Layer 3 of a small transformer language model trained on English Wikipedia (9 layers, counted from 0, width 64). Numbers have three digits each and are written without spaces.
In attention head 0, each number of a token's query is one row of weights dot the token's vector x. The head spreads its attention over the tokens so far by the softmax of query dot key.

Query weights of the head. A number n stands for (n - 500) times 0.0016.
q0: 522492510580543457362594357459668512559553471375425575416523554378650448609332466487430516425417641462657714490479427418404443503565454605341491522449487444474504588450645507500385317546582608
q1: 453476391568439317524511485609527552599499526420392440442558560538498517538388437387408415441415543407622516529496364523559550568629467442341430469396446528442545556512603573526459412572376549
q2: 518513541430444503541455459488443458446506369486527464619433469468487553482693505512546510489588480529413305588438651560448540490499552545651481544541529446512586436574323468507567681442547438
q3: 523550427482522372523373499561411548522466572468554450500484360598422506559679573457516485507544480382362309626565472583557589516538555591497483401317575480562506466521379578522656554521404526
q4: 508547644554467504465566383595591424575527454515539474514456568494544435544361400369494510484408683487560455329474427451454494489426396659572498628505518584297439518336578572415488510497548609
q5: 381498559370546576585521465554407434576323496524515542569492629543465474407673545508453512543559416558563506407369562639505418587506533415524615566568424562425464506579496525392439551386561496
q6: 552441620341544571551472594489506453493463629513359506461548392596556471453667453457594641394526577601511429427520471697492560408361541595343575354456505516597527534537370302552555599502561556
q7: 592627501556502395542566485484390548671362625479529670423583597528549442546640526364482471414526520636519369561587383509513540448565582650572529564437503524541545556425456570567589465509542592
q8: 307557449450446554466315536555545624439561283544516540576614456630557583537561408547489595477472409467425430495403715646518435535440544523519544390493591626583583417537413400300505664522435512
q9: 502347565557446539594534354403403463594532555466472489539486600531494445537393508372519509634507442514676459392517374435544560413625583548462525534528404433431531353452441437563428414487542425
q10: 388564438469383513499570479388622533480583379579355534436479434505543644565454484653418472546463526574571393521631592539646527498437559495426423518593354512472515430392531475340409468538408600
q11: 518393586468516498493465482469478512500486430487520541587409464398458443628394449408373398509376437606569541452475566488493433361566588471385411589395632505371472558532539431480348337393527578
q12: 589345458420503516490410498396465653450521486590504422641399487494375534523486550578564561574540396602463639599480612586586558437557541491543450464424550492551408600439550451550456578337489344
q13: 416604369464471533561283475502579635376573372532599425502583492496466642564493498508390455438501440465444490544431624550582426634485547501541459578565529437512501581527472493269617518408413545
q14: 427531484535490485458563532471512544491514408498589536601589471661533490587521562466512446608437536439529481601616575456519576396393546615337494412516561608525508435459541351462454531449525501
q15: 475477561424535372593625352546490615722372583455478422577498425386539483448394673475513439534598604398652326384631426525505412411586494658446541353551669608559537630537602566447593516395501558
q16: 417494404491508550513420385440646495534670516542479576514480581420440649567532542527581677532532538482556459360568552603434363563505569453539366484576593460471568565481419407381560572580401617
q17: 558563454462545426486459589530500464518458526530611510610493550448772519543515639500468636553373431465608615619452561578673482569555637464488596589538395408482575522549646556438553486488477507
q18: 552445499514519366484440322533385520424580619569604500619523568669737444630481484620448545561467391356434579489573578682506417432517549466536453628451262486465433403566600520531429724521542382
q19: 618598496540491488554513550350559530477482491588440425379337460508402456537476646560436475599629643595471547548526555546558418521556399508535407554328534476459413466533393687358489459522674526
q20: 514497403571524612557479643570397650533508291517434526521522434592443499481666511386661368513557442497488517368546564439388516676364679497577545540473545384522494507497478578580440463451636434
q21: 514557516614462544506429483360361450643593460523618411558479449448408592453523416476477474621555704297539488479662541530543510547533547640477548509650626413540599461585604411514436523437490576
q22: 594455464572423589399599573535438507514411605371559373369512438430334335558490363571686471405460447534387523405702430462392590528404584423485480403513326457509438394551516461641478480595367470
q23: 555568544538420510499608572413555518440581462587345486480361413653421484507383525637559516564644688444550382644542503353480549444518349362451527466417625634561486394465513511507414597517545491
q24: 552475485503384509478573491666384576628370533545512573565514530507481380469582396656370416324428494596613462444524432539402582618552495482441588486341456446529359248596460479661586541479481418
q25: 428560717505832781500323375579455727486515393647654478490560646543529617594391522595579541693399583475320437485479460570566394509330534529446609694546507511420342426476569424483490558361515364
q26: 547569441529498545244503562501568465436479481522509531525461471537631494476491577525680567619447479466554531538601450302557545499369616491367518389409529481440527472569538536367510459373476385
q27: 475523411449359509579634431421474610376559561545586420509671497519584436573295512512497465439488549452561454663495645445543526417521554451526491505516552436413405299411508471577498455342475575
q28: 565513491571538607453575567538486504557508490627518597476625378675456389461438416336421502487333353468592543463553469549551399493369568520363562415500491459623489562656386594558536410460521385
q29: 573542447338741538745287412489454445298562511628581550569606742419502503466588479443676597637599501462588454467417679645515277517534691518591531417332516510517572653606464395476499688372680412
q30: 598469466391569344441565556520496348496439581490482493583577491466615651588453478505466469447539438525500352561488406543467443538485435496467471488579499456605452510481523496750556399444596410
q31: 491526543485423506549564483598599535471547476489393669361496446552569500612502516553459547564420563660449524482586448402330508394415487643556570524485413498516383335433371545471561574613358594
q32: 473618511463386364504555625491554512570496579509480401437553443360471467491503460455450469576491539447491490566694441531438612672548515498455350410260417517361405410530570554552444320456475511
q33: 552500451591550506617377557480403624453469593579555483408417442563439468525625615561580472413584380445490264529494461563464567552495559434495461569643630507538429379522304417480665513417386446
q34: 514480581497496516312691406573635409580513410412470484555404507373509384446420506533447608522481544607601631386419430394517378512547607538489574516595513529482524587496641543432445476451639533
q35: 473502441499518561621500577444462536526501594524652481593260352494426499394656614605409473453634426442400467580491584584564449384527572444606694444553498432598534417541388370488460580468483449
q36: 526502357611376273477645556435598450641476509351388485511491358354552435523444482522277531471416647487502539578573481425550640542571482559395499437420536561488591479569543459636416385579341550
q37: 457394663575464573366615476518613380524428593393368585420414573495615409603440416402499518451377597562656580418468378426331437376427442623485564623488551532455450673556614525601456383560546668
q38: 458508452561428520315595416507605418563585299461543635518523527409549514378464404536422442386551512458578390449525503364415568512515501387608494530438664572572596550487558413405358498503635632
q39: 628492608465597486519354504554515548376605463595545504513344582577560657488461564520522524482436454295423573488498572577562613469496491474508573592322366361466430539439523470559657549464567478
q40: 395447540587460422310540381574524451608380413399393540489481603480599461443436550458427440529449484449598568387430484405361447419509435544375580504459519503422595534592649467579427440519622425
q41: 492595521516438502460643495428485317563364506470549602500366559549483422429350525502537582560332522532480459406533494448353472491579513413611569624353541569497411456569608456505449474606507615
q42: 421414604695477541518685548583415408463352463526558495496583468514393319476403623468539437477403453563626439391484449399460397539489610446607508693718494502550468610442549602411488329526504600
q43: 554461337573496552466440462398527530423458559409517581581377595515458516567411496616434499454484472662389473560517498526479484357533498492455440539438537341274344552523506512577385441391485448
q44: 470410518494404552448394608597400737501535563600502325553480568639387556554500591481555508465485426409552314553439627586507548404527554365436417475434624531524559407470484563554567680534518424
q45: 413531566418498539702285454505465570370587422543618493568402362391401598387655422507495433488533357540334517519395746758449491556453631431432578332696440376668463212503381366295468616442481311
q46: 608374508550365434601549496560374415509412546402602483571475566297571464381350495726555607426620484614477488522367537435395502504615442378525525477438561570430509463348562520526405335493572320
q47: 408605551531884624601030554601425689255692315647765641674600657509558713747578455548647614789437356357260760628225806634561058603409690496599678779550580589458505654556590332306418732266754157
q48: 673491422504534625648619528597447476480430551415475566490667560393544444454528488637402604483579576514457531504444414517668477520532473547464625485484394505351431538601623464527464460452387560
q49: 544534517405597522470400499416457561550395500628600500566457507491597712465486488483428599453512443332359531607410530562559479668449360457545429643480574333471458507607622533402553462390558458
q50: 429447501470410544435532499533529617538697629487462623538458514429572521469580433672540527551504652432613546459724435467486437557428462486524466584359420455493486484580367462550570556529363408
q51: 530500655636581714498310584623500613295640456697612410486554597514621597556505508732658565497308521514370615514501571595593419512236511571495606567345537747486630468438500264412625683505485416
q52: 387419533430433555409594491432426504512567496478578486427430558464533365522627544477507405440504498532601521426323420493549426581546600418528554597492381531499496481562376319624511340415502516
q53: 673446519424514471487452619477712496439472413507549428577515559537388462546611690505458407493425393492520487447343502437540469438523553430541425560343465486409489707427402549614480393529631508
q54: 366479434557512371457526494564535556547569457501476395626468446612527495381696450481480449496480391457566540474386589529461472526523480385532580472492625517548646554449511511560375577496574393
q55: 249551435414479548399509469487535669606512439450489447556515588542298562396623531426523509443561495535384428412395550537425410489573314608551468518717569560382498542388575521409450512492502594
q56: 556399423419430401540557581578487530591587434578473418645613549470506454391542681504488425517546446439573487402636510536422375590469470473556498385438470563489549499584590582584597581629471440
q57: 539429621440471518603424438499402503549437565622529475432503536477486467511520328506469675526357653486493404584460656562545364453491532431493465478324617480613453507503632423525507396391593368
q58: 500493361556496378549515635626513455478353472516492558430654588437481432620638547531406487484561392551386719487479549564448641397463527630409520364418485443578462559513500400404558443469543650
q59: 586493354474455533687569454495464347401462533482638493480438464397497424519511500479608567442625535662672361556518421526599411568586633564538488344493594441581471555608495513568453495387636536
q60: 536496379516393325400598519453582539563489407524441562593653588474643555515475615561643518443599509500515529555710550417443646529516464556354476416507519446510530441536550517383547491486521441
q61: 623447505410502621661452555450543382354583543578506466392502440420438478390337524496593569487554481580489492477463467548592459607554518480696531517560425416447527527494363527406584459524452552
q62: 469512566497627540501519594533541584614500518439497458523502423464420602586499454458379357440453547375515522481485488545469568606440400520484605651467517568488416501427483435520578577611416597
q63: 412454430532384531413421444572580532564495403474535457580511602551456571407586586580440481451418485389437445580480599589518609384563533404598561457337538481507583599339674546499458672451468470

Each question shows a short text with each token's key, already scaled and adjusted for position as the last token sees it. A number n stands for (n - 500) times 0.0029.

Then comes the last token's vector x. A number n stands for (n - 500) times 0.008.

0 "c": 348458503459556461490491480449487473576675511494444528542516495446450551546507556491592482545494554487559356536475486498444504488494526426447502467556526523433540539481576501497473530479491620
1 "ou": 377530475541508490471499470509434519557704514451420502546547609535532531529520511499627468506456406325457495528521520535485493480513506429405500399565449505485470536449508487490472496477519533
2 "ver": 461497507489481503470510480499482481555559567500488469548541517556454504523485491470523427570462477384527417515483501483514456515480506491474504481631464478412506529507521471584465565447543596
3 " M": 646538400595420419482508491461484466573677488468500500534519511488452433508498486492526520543473429466459460532409429533379421468524540501454501464571504510433564515495543513510474501496516571
4 "ill": 648547419598400465479505499453504446575638451484470479551508494418488486539484456512479499539497512451424439537383452498435434481497549496504500449547490495433515526496562512554483525475513614
5 "ion": 549505490596440502494547505475465448635629479481498496553488483486430414544514506478483477528467536525445465490484427515480455490516566498417500453610544512451488536534518518487435517459541621
6 "a": 475525500620403489503536500471503438591636485447469519522489523443415443527485501497520474510467543606446546516459465504422439503488532508384501452558471487489569563533468519534464509464506646
7 "i": 407491538599413493509543497480450469497624532485449483535446487494438475530478458506509455587495493613450600490443484495425412513516572485468502481541486493400529544515530490521494520461516661
8 "res": 381458507579385507510504506497485473616642550474490496538473453424435463520499525454522457560495479572456609481425485511431449497538538511406502441551488497423513544536465457538442534460500579
x: 679508571470618545570270699327565518379607461515398628573553614617443657337463484410518446381380570585501486645489892740521570502403401583434402409513562484558448505412403456291374547379465413
To which token does the last token give the most attention? 8 "res"

0 "et": 380392508407563477477474405441496404616604432465448516544551507367364514533493542394523456617479565507554373553491476470399433501510581488419503352603487501385590577506531513516447513459496692
1 "y": 359455518468485496481549426495465389635676485483480536540615554344353540511510597442543445539529478328553354539500493506438465464486530483395507358711496512370514534519546477531424568463514639
2 " of": 375472507555523461458463449418500426644731521451518510506495558441381531505509583424457458560465401355601318572485500462422430508521562464351501403597513515468606578547572372479453509459522633
3 " in": 445490455604464406451418542448587552604731547437590507551417447456420446448514531467489447529471428345560389548465593559440429474536532498274502301549484519496663546535490430467405468480523573
4 "st": 726552383674409426504545482447509390836655457451433471521527487373462455527514459485373513462538462526404453581347431517363445497493497533417503411496480508418460528531433448558502497486506589
5 "r": 547502508586338498520564491470434406738598261381422431487453473399508400568489429416444482542471598697379469490524394484481391520436533486323496484504472503545500527505428439518515450489528565
6 "um": 478552472741393484477554490394539420581722491503479481522503424365387509558502523369461455496484549532518536519354518441382426476484577480384497407504538528462411583573513439463412511453531600
7 "ent": 345470562554411524517545514408469408624674478427527521569470602385439445565490513539438485584476519535446529477446453538480408488467599511450499446635582508441536580495591457488450592441535694
8 "s": 370454558619376515514520498499467429668651546458455513560492612428463478525512543392508424587471414516464642481411449545487483493463573515355504353625471510414600543526525458563379558446527723
x: 388530505440490377756353473421544573599633231446411407467521572531452618561496533489543457371341674644590481391543911723605546544413417428453389508506536468589719500420500636618488506462457397
To which token does the last token give the most attention? 3 " in"

0 "k": 415452559368636416500577411351499390632705490483455540527544562429350498544508545397562480650465590583605371571525509498362479460501551437352500375688523512383529563512502527488443520461507647
1 "e": 410504532378583501467556493367388385529714556469448454549572573444394514560491525455609422480531527534487296509511584412517423480496522417299501460606510469401442576555529352498472492441508637
2 "y": 468518458504442500464558469476427349693682467461495497558549531387365456521532564412503423537530423340558347531516471491456482488542542483349503390722542521348472544565504455441379535452536663
3 " A": 666545427611362404469469449420516395632736457423565513531506480422384415430499491435541465566469395360465443557444502551304389470491525526401503334643482514423581547513510500435425477495513598
4 "s": 742591418717358382485526473396476416550738462493532525553438485509453425478484483364477488556401520378418355540386476588383412482492610485344502299595498506462591530522512462508419501484525667
5 "s": 585523432721345432499542477418412449626773483509395537559503599438518479512507504452548490506426628582345465529319479616359456466445605473400503270549397553436509528483561527597448520481496631
6 "oc": 285474521680446519497479515492512502698706585509426521547541632472415530537529561505575425486478594633419618489377504559413467465414549519441504363687442540361528572511543543512441570451546595
7 "i": 246488648567356508532537516497429498615780582452418445537467635505489487545490483550605465531448476655382651464330479490362403494532601508425501388503451505423565563512565526536490530443500679
8 "ation": 369463534580417509526531520511471529698693534455549492659464560505440389541505462538507469510437468420464550473517428516555488487643580516411505460657490493405433574547541506551403600424502637
x: 623583407487567402495291498443564587586667447382418449615498530392432446458481507430405453279442553488473485391503811596442417608573500564447613458616484384792432516399601563274538492424474380
Which token does the last token look at most, and with what share of its attention? 3 " A", with about 30%

0 " ": 521430483520558389488527453499589566537664641550543603524538494548361525457496538537568534483506555573550369519525588638373504467429491478388510454489495520491649504455600444562502524506486540
1 "5": 389483498518566439463495487518493575479623564555477569558595654586488543451491581570604594408402515470482442520466563593488558447485483469564508430498370535559548481451580548615589519515390490
2 "–": 498486531555543457438457472458552559405679602485685591492453484535412475441475567505487540656455518479514522491481618531388534459478590503507505478595521503483795501440642438531525549506522571
3 "1": 440507418467397501462486521482431510486541364486444464588535552627481478488477450582496518436223527436438512475454471487511491516526621497643501425555358520583491525530602613570524492476427630
4 " v": 750575407637350416488483474427564478621794524471543546563556476433419468508489506460533534572475528533418481555336414528347408477510500491393501428582499503427574519467573489517465530497524544
5 "ic": 652550430740381458495516463487485444666732490491463480548492475452405461523503514499543473547440614559446519540394417519356446452577541485475503472696462505388539528516507522539461510468532653
6 "t": 440440549551389525511555506448493439680635428450461517528463487399416419580497453362443465600516528598424561521501435464412487513462624487481500415521541508395569555478558546496451494453542718
7 "or": 290443559610458511501538490463414428575676538467463509526547643477433486548501532442433476540454483546519575506417465560488439491426552522395500333602465500421534578514495410534440564442564664
8 "y": 412469515599431506509548499469469408612728530453493527580584563450424480519514537462544430542474437425446594490462469537406472454501565524361504410719464498372455528527522483541415548440522630
x: 485385551588515473528265519377584744412718501522473292552475462384398624455561472357496535308286499438472639492562692531540341494526563471513418284600429540437568493537336643541441423428326460
To which token does the last token give the most attention? 4 " v"

0 " N": 263463461455508383468569428392485421586714484480487495530539544539424456506509510466498519547449584479648378551558427548347457455523543454450501445629498526387549503489519569513472506488528660
1 "ot": 319391413451513424460526471389513420569678427528507487544529518508408506550504511411448511451477467442586372560479495519433512483466581460469500400572580495443503531509580553464437516459504695
2 "es": 382485491526524451463486455477454513644727609525407493545668481431429588524513615515560434470452450429483337539482513507475451447552519418391503403593518505457575535530505471522435549444500605
3 " |\n": 505469500522615443485466537412632501412733525489521544473580476517411594454530532533456509390558510588485535473517721538431536494440446478311500400454510508494493496537458463444437453536508436
4 "|---|---": 401453556459627499430457547599607566416529596521474470487588417599432542494503450604494483306567489551458559445462634412526476549436441544471505447372521491562343476560464454533490444524460310
5 "|---|---": 469438580424699523415466543632616553363539583522455482509609462579394535512497454625517492327539453458503547463450608375523482538443470547502506482404528481546399493554517456540492457517452384
6 "|": 477527510585509476491516554458515519372606552538541606492312426678517479465489525478403601446460493410402500513389541524454528525430499473483494540345592517583338476493442498472552463520488290
7 "\n": 482540467468603474404433545414648489429758459499553537461535441425386572467516532456491549462517479410498506534470650506386514493408490525285499434463500521452587524534497502438486433534509520
8 "|": 497520577592480485435514535424429522527645597511505541502345483710556452457519560416437522416441467525486597484381473585548520526449442458440493449422572543568380473530407474423450460498523310
x: 386659535487502543560772447562576512261595402436673531349471541430575716562564361506375378592517611491523563427480469563408290565384512453483365592607439477439509339560418432215468639548404710
To which token does the last token give the most attention? 3 " |\n"

0 "ur": 374476482467558466472492474513477430605618515489449459519581557507454551527506482471506460521494560414530433523487495508479457489466486470432502448578462499420494540503493447518490504467532564
1 "k": 406480484489559462502524466446507469586618519491466494517551499444413489527497492427516466591505514468537421550495500493442487478505497467394502444589498487418522536517489500512468515464517590
2 "e": 448499507505557500486531496450462430535602516504475483529533565475424490532498486497506472502507483511493392520497525475507471483502499474391502507570478468438484554544511423505499506461513611
3 ",": 474503463526448462497488506477510489575584511467495480521526487471431537472515504443480461492469461413557471548460506548459483482553523491416503437574456518404524519544462489506413520475507590
4 " H": 679544442614405434511503491476499449554628474496507500511517495484441470502503499457519530547507516486423471529391448543388445469483531516409503459551496507434534498495527509514494492502505566
5 "el": 482540501622430472472470467479515451533636395535459497508545479437424534522501504481491510544456555520465489513392501511391444461479564493475500483541494501446556534504564484466507489494505624
6 "en": 465524502584457478486506498455523482570623469440488472525503422403505412527476484471501453531536552569499518491440455477417386496533506497475498474496502492457536524502473453552484500477521581
7 " H": 317476566566386489530485518485512451554626475491506500513515499481443470504502499459518528548506498585433584485338462539390438471474539534410503459551497507434533500494529510514494494501504568
8 "ong": 442445546501406497522509501490477432536627489475540494509476483484394441507486482501546512556487473547469595480408484514409426493501534544415504489615471484417512527504512468515508520496510579
x: 501444589485838517494082344526470520440410391628496451736429558559532523505504467506539435516609359364432386595370397605590464391523576505605581392612476285582602430473682450462495607656447338
Which two tokens does the last token look at most, in order? 7 " H", 8 "ong"

0 " pl": 353475497454484447429533471462500450691740490447535491553525526448481433521497469524544534450503553444637428534486456521405437474516475452395499494534524503471516530505539466517490495496529528
1 "ay": 383476475456479453472542448414478419653691492442499510545506509482459452525500516474554479507471489439601410543489472507398466477502536452389499460620533517431508528467536516502475517471532609
2 " a": 419449451515467445457469468485561477590678509444568511503499483400403433436489513458516494451494469358574468545462529549401437492461472510446501381542471501443610515502495471481450498496505550
3 " v": 623542404589411417484501478438531479612704494476554535545529496458452431501494490447517541527480425423505440554406417544386436469516507495393501446559502509457549516488547489506481511501515518
4 "ar": 653576458641435470463513485540576554626652534529425521545504561380442452554507535550570499502513503417470449512413490532435435504491505504435502366506489497502594535503521529538445518487504578
5 "i": 487514501580450484495539491476425510473682556485394456516485601537539511555480482543585473513460577480358507499406509464434438492487590449482498432467474501447536536482577528529523508458494623
6 "et": 437488521598401504515511482488463448562565473470481483548532504433410526529497493424505464623478564656468550499473465485430434498477589512444503404588507507398532552500551502512454521462523643
7 "y": 378443502582433503502522480521486446600624502476472516538575552405400522517507561452545459527512499582472578485477477533437472474477543527428506395648495510398492526514527498534432552468511606
8 " of": 372455505554368501482503494469494452600658521465515504503493543461400520501506556439464468550470446568427634492446464460425423509504567525401501436573504508476576562540553406486465507469516596
x: 457414620381569438483253475667667567294558351383666553352616466488612536469495474431538600389460372439284595669519721559563461494345422518455449447422580288570512588512399451481625488694687533
Which two tokens does the last token look at most, in order? 3 " v", 2 " a"

0 " pl": 294465496436478425400546459447500430767835486426548487574535537427474406529495457533562548429504574421692399548481439530368412464523464432353498492548533504459522542508555452524486494494540539
1 "a": 403503475533477487448574418411446392627721417421445547554487501444462365591477464540601521460407467434562422542450381450353440482511556437425497522585487487503557582499549610532477487459537677
2 "ce": 415506501449467467452551454499422429656693524455416514555542479372410530551514571448530404586481430340619328548454473458437409510482550442374500340658465500389457538506445450515410540443505566
3 ".": 646548380557403495477527477458454443662674483413449531551505529448370537511505530433532459521420418380553395542418442495368393512492591481374497356617478515400559575530486518462389486457526613
4 " The": 764566420671391397462480491430610470673700551497553484463569532464338490467518510370426540484528467262426446583362477549383442497505454530385502298475471502449573535552449443453477480492495563
5 " C": 677547478726367425517492517406541407647722465461516552558540503462382455488516538485482533520447662573349526533277436559333437444504544513400503449661505538439567530510541520476481519496481618
6 "ap": 237504516692301460542541472470445462592654418485434492573505522447484462548509480566544515610455627711373620484360365519337397447608587511530503458642500507470481515478607576536491514487501621
7 "it": 307423594541328522543543503451485422599680417470435480574519609462446515587496464527559485540424487570434580481407471512373433485466636512424501402640500495420482573489557603539435539451514686
8 "al": 371430537542374522486493502534467517717645482480432511575506591373375456529494510511554456634432407455461647478420453544384448459483579539427504377665460504436486603523529519527455541441521577
x: 518523537326612296533385510452485611360742536482446620391482403446530534617521459453468481389361470412396501429376701559468744502441480538480416463585377574769434504502358691381521314539597214
Which two tokens does the last token look at most, in order? 5 " C", 6 "ap"

0 "ed": 419438522357584480498531399419478410659765492477477514574553512372392483513504574511521455549445586459533382551537516491442489475547523381338502390624504525416512558507499436501464564451516641
1 "ian": 310469522451541458499549417450469417617749514476471477579598546447359552499483531511509481465437511354543358533535540523402450468493539426392504337645467514399483576506466521531490538447505652
2 " N": 439518381578430378498562440393490405596735489473487498539548572530418461508507511467511517561439343416518383546448420565313431447506562470430501423644491531382549513485521565516477512483529661
3 "ic": 668532433671444404473498453468492445641713503515475480552564488476379509514503533465472490510447391337506344567385442522385441433554531481501504456697507502386523533525521512512475547460517648
4 "k": 620521403598398445484558481394505458651705463462432466559554607446487480556504481391515468514456469395446419566405491495399455467518594463435500354549509503396533555518532549501452516437487705
5 " K": 648548467655338431519525485397533394602718462464475567518597511472381452510509536479545557537442599560343534530294448565281401452489551516414502442624524531460583518477543597505490501504482597
6 "r": 333480534632299499518492474540472434679636295474400510457490542432395452566522564407565526598445594707423564499398414514358408470474589515397499493625524512466602541488471537443482463508486585
7 "ol": 365517533652436507480543481448494422592676356535427505504553562382395501575506511451449512583408482643384570480360482538343400452391642504459497433577533509456571567525579493444497515466532639
8 "l": 436485552544419508463542520416479447610709453459431457485540616358486470599473520411586490579541429461498583491433487426436346481438559506337496498454595474486562593497579337495541486471515570
x: 507520652498376493521440459545477619367737418556451480362518352449554506378635391408392722641588500525407417804609437662463520466594360485478351502317336490539405398618472480667403560438347370
Which two tokens does the last token look at most, in order? 5 " K", 6 "r"

0 "od": 427454510465585445499525452472478430598601500476462536534532575437416515508501528502521496563456558510573423534497495522426472480492527496442503391584467499443522559500514500527475537471497613
1 "g": 348485498501553446503554481484482414579587498472442524546485614457441508515506536463575495564482470406575401543473495532451510483469508497414504428630470518405457541476510497520479540486494604
2 "m": 453508467549478468496521458449464453595593485493452502527535521402443504541499547432545496563491428402525419554435444505429482479489534499450502439585512511399486539487541492528474544473505593
3 "an": 526547496571463487472508480497486508555647495467441461550513460489412509524480478500524448541466483414502414514523501502466412515521522454468502454549447501408520547506465501552479522459523638
4 ",": 574538436544397470488486509484505499586593508457480485532524510459431536480515513443492458488468469429518481542429489544452471486555536495429503419574457521399527528542478497511396528468500606
5 " ": 568551498541441472479458513512555470592607517485525533519494449492353468479509486485498500522477500551447544511392510604403477493475531528394506455561476511421592520508477471521451503494513625
6 "ent": 463537529642354466482492508423526471613651516479505511517476549470474507512491510501475500540486587603402575531315477542414441470482534505479501421549508499472559522479520485526481519482506607
7 "er": 360487524626456510490505497464491450553663518495532486549506605510517492516503522479488509441472512523466557502400473540500506463437549499412503471587505528440526520486606457541484561470517661
8 "t": 425461530545399514531530503468487429617612465458495522527539523451412483529502523409447499518489463467482597505469448508428469481483574516430501460577495511409520551505507489520483531466514632
x: 558460418571534599707156310550514689454397443439442434404619488493523640618594731528532229521394326376448484486545648608472431593558440353553534311474424429662350543406267436388489461409692396
To which token does the last token give the most attention? 6 "ent"

0 "en": 389446485450526462481509469398517481613663511450485489549495490458479430541478487559506457541486555465543419544520466493438449488537490447445501501602499486464518537498500499578494549458520632
1 ",": 421453519496535440496496492467518497592623499455499479526540474456414531464509495452461465480458533470577461567497501567441472467571515473419504433591435519391543522543457491529416533470507620
2 " A": 446489448549450428482476453444532433578659461450555504514516462452411440440496471461512486543474422393510455549500509549363431472504505513433503404594474503454567525510491511468462477503512567
3 "d": 569537461635436418481504460425485461535678465497510534555495471476428464484501497492535515542429433385457411546434518552381456468531561478431502372588466521468570525485547514469479483497493615
4 "am": 614537430604440469494551466402475449540686483471493531537516567466479469529484516499506493519436532447460431513429468494387452483475595477450498384576480513463537551495547503521493552466511600
5 " F": 605540458628384446513509510457541439594635484485508508532507552490436488509516487518513510544483599543387549525330449557355445471475554536441503449602505512435495526509529530507458515497507585
6 "el": 354507544610367474473435494510537491569664455528435476512522552502474588524510487482562489570453532580428571529297524511381474450448559516449502408533459491402487540481538534471489490487505589
7 "ber": 313468517557413477450478486473511462627697486472490481549550590470478535510510505470563499547490522495484561490346506583390434441442546505445503390612512526413542516454547529476486496486517588
8 ",": 397467551512350513492448531489507501585600513459490475530521507474440539468513509447486462461460494626421544464373479529458455478578555516454503399552450520400524529553477499503391524467491599
x: 461424437509650408630330549481813576399591545649499594467523595359366702511436522499609616520687570607371514450525640624507424464448427639506529561524564488546436657446568393314570462551685533
Which token does the last token look at most, and with what share of its attention? 2 " A", with about 40%

0 "s": 405472522401569473488520453445451442573663483467388503532509541412466513528501513485541422592471549522574405541509508485443472504514567423453501370560439522431545548513513503563436524461493662
1 " B": 272451441520524383477539453408501441621682480484490542536500515495459448490510514532537531520472473454635362565513480561354466467523503482427503465569515516449514521498522528491488508505485557
2 "on": 484487443578453426492554435449431421639656502505508509530471515577434489535509521534579520568428411374560358541482442527375448473514535477421501495641511497431438545507523532454499522477524553
3 "n": 606565455594464438474508481455488517634660538468435486575558543454460468560479477509561482570519441487428436532442502477438405484491523474449503385535486496437506549466569524557519533463495599
4 "ie": 570545427671424492489565481433483423583683501466469497547472551438462500538499520526515440517504499449511415513507485504429434494489578466401501437565534511428499551525511488486461522454527651
5 " R": 611518498633422432491518489450508435604724498465536514532530535472409427489501515513534538526478615589380510509363466569340419457485535513368502462600519515461577527503542488496496503505504565
6 "a": 414541504562391495509530498418507417544701441454505546520442523466446416541485510552618508462442520594434581493452475510351443500469545511379499448551476489500557578510520561493457510480505649
7 "it": 365447548575410501483506501482505473548683523502482491559504561508417521544497476542567468555482484588469599499427501504370446494481595509400503438599507499419487576502550555518457528463522626
8 "t": 429463534521402523512538499444494452583657486446469531518579532433395514547496543425532458527479491467489578495514478503405451486456584499401500399597497523414535566474509530524451539453523626
x: 544433447503455396609302232510444712398563507489372471332469442501459566673686719649526341495459363346410501518555481584503552568475704373464394348370426395696390547414351432297430446469611348
Which token does the last token look at most, and with what share of its attention? 5 " R", with about 80%

0 "d": 417447509422612476495526390361496423554755398448467580551524506326419462544485548460584518595467561461514373564493502483401508466509549371428499419584475539449623567439601501515514535484481671
1 " pl": 273495426487453432415537466446513430762833485429549491564531536427479417526496475531562550417513449380644373542462433535368415466510472445342498487529541510470524541503548440519495494500530534
2 "a": 513523456570444494470580430416451390611723420424449547551481504449469376589477466557604522462410441454531446535449382462348435482497561446430497520579487489505548579494548603530485493462532669
3 "ce": 570551455525427476457559455503422428622698512457422511558555481371415528548510562452527414573476434392595335536448462467434410504477560448390500336650457503392463536504457455521417543444503573
4 " V": 796568407651344404508508476434551432596741472462495550559541512475404412508494451486484523595448532562375482555331415553317404464512545501431504441618487525440546535488559539550466532492529570
5 "an": 544569470680382435480557458445471465588724487440464454575507560504420413539469446483589465590433562603419490508484474523398358496562570484422503351577439487451570558499510506572484507456537666
6 "c": 302480547630380522530517511416436430536690554495447523582414491444505522595495546555604486600515572635424595499443484512474479498435597474418501412582548516396556547437633498507498547456522726
7 "ou": 299393519458449484471507473494388474508734501437397495586506689546601537556524504540661454498454387435554515483564469538479513472497591470386498319569460519499449557430556500478467482462518621
8 "ver": 412428499584451514480532466492476476563632599488490467572583559556430511547483509457565410595451471535456588477506463490474430510454544508457506449690467486377553544490570483610455595425555658
x: 640612529484361318612369601410610679599608451514594530611507343607472558504600657430452552410526443418384424532591584462550265485466543407349526300435570328488535447735515540386258329509328393
To which token does the last token give the most attention? 4 " V"

0 " |\n": 489576495562545425614492524356699498378848517488546561443573459531364600426542524527428544378587491539543478428653814571357596471404418428195500348409533498514462492561425449394422405568515347
1 "|": 433477442405476393448661558405399497553717626516503565492241437803542409439540600346371534406407460557654298541576603569482621556429418366372491387410590568567300459580327471376398443493543208
2 " ": 586465378683499355454510585560649579660758566500519568533300385505296396505550502519556550494561545338518473459475722698352517517388515551151507332406599515478587532539483473394372400541540540
3 "2": 472488516533503423463568563502373713480553614617517502535423551733624439450503375583504610371471513644439546463522682649579616498420462535499510268319379540739249434546561593631578402530464187
4 " |": 447455524569538456383620519571334608633518841486541550477162603646571307445535627603440545727542504505480514472596639632601612517453295438455500527375586469604505477561441241412552541478564169
5 " Mar": 660551492721320432435461498508570446688950434467394561550546591460364459564506585594604527442398685687304543507168441581235327445470598490404499397613558528449659564451511558481422497491502630
6 "ch": 317448535596254493495502509372402392522921424464381528567498677492496555571489589577605519500338635611313557502216497577309400431467652470487498365722469540333545546419574605555457554446498731
7 " ": 399465603472472515385349583539585559715741701519516634503381503556264464484546604517636543461516526720461681511204535699339535528362549589224510390470576532430650536477532389451399466522504611
8 "1": 463519492411586522405332515432524631393760571542443584569637595651588636431506632626660631248356562433579483480343579601489526448501477488604507437378424606602455435404680590583612496546360422
x: 509479464497408517527370535573758452378632617605555696760589544455517324451506515524552460633520590474609472641676443446462435532551711549530427509572520542491615521443571494446619488399412572
Which two tokens does the last token look at most, in order? 7 " ", 2 " "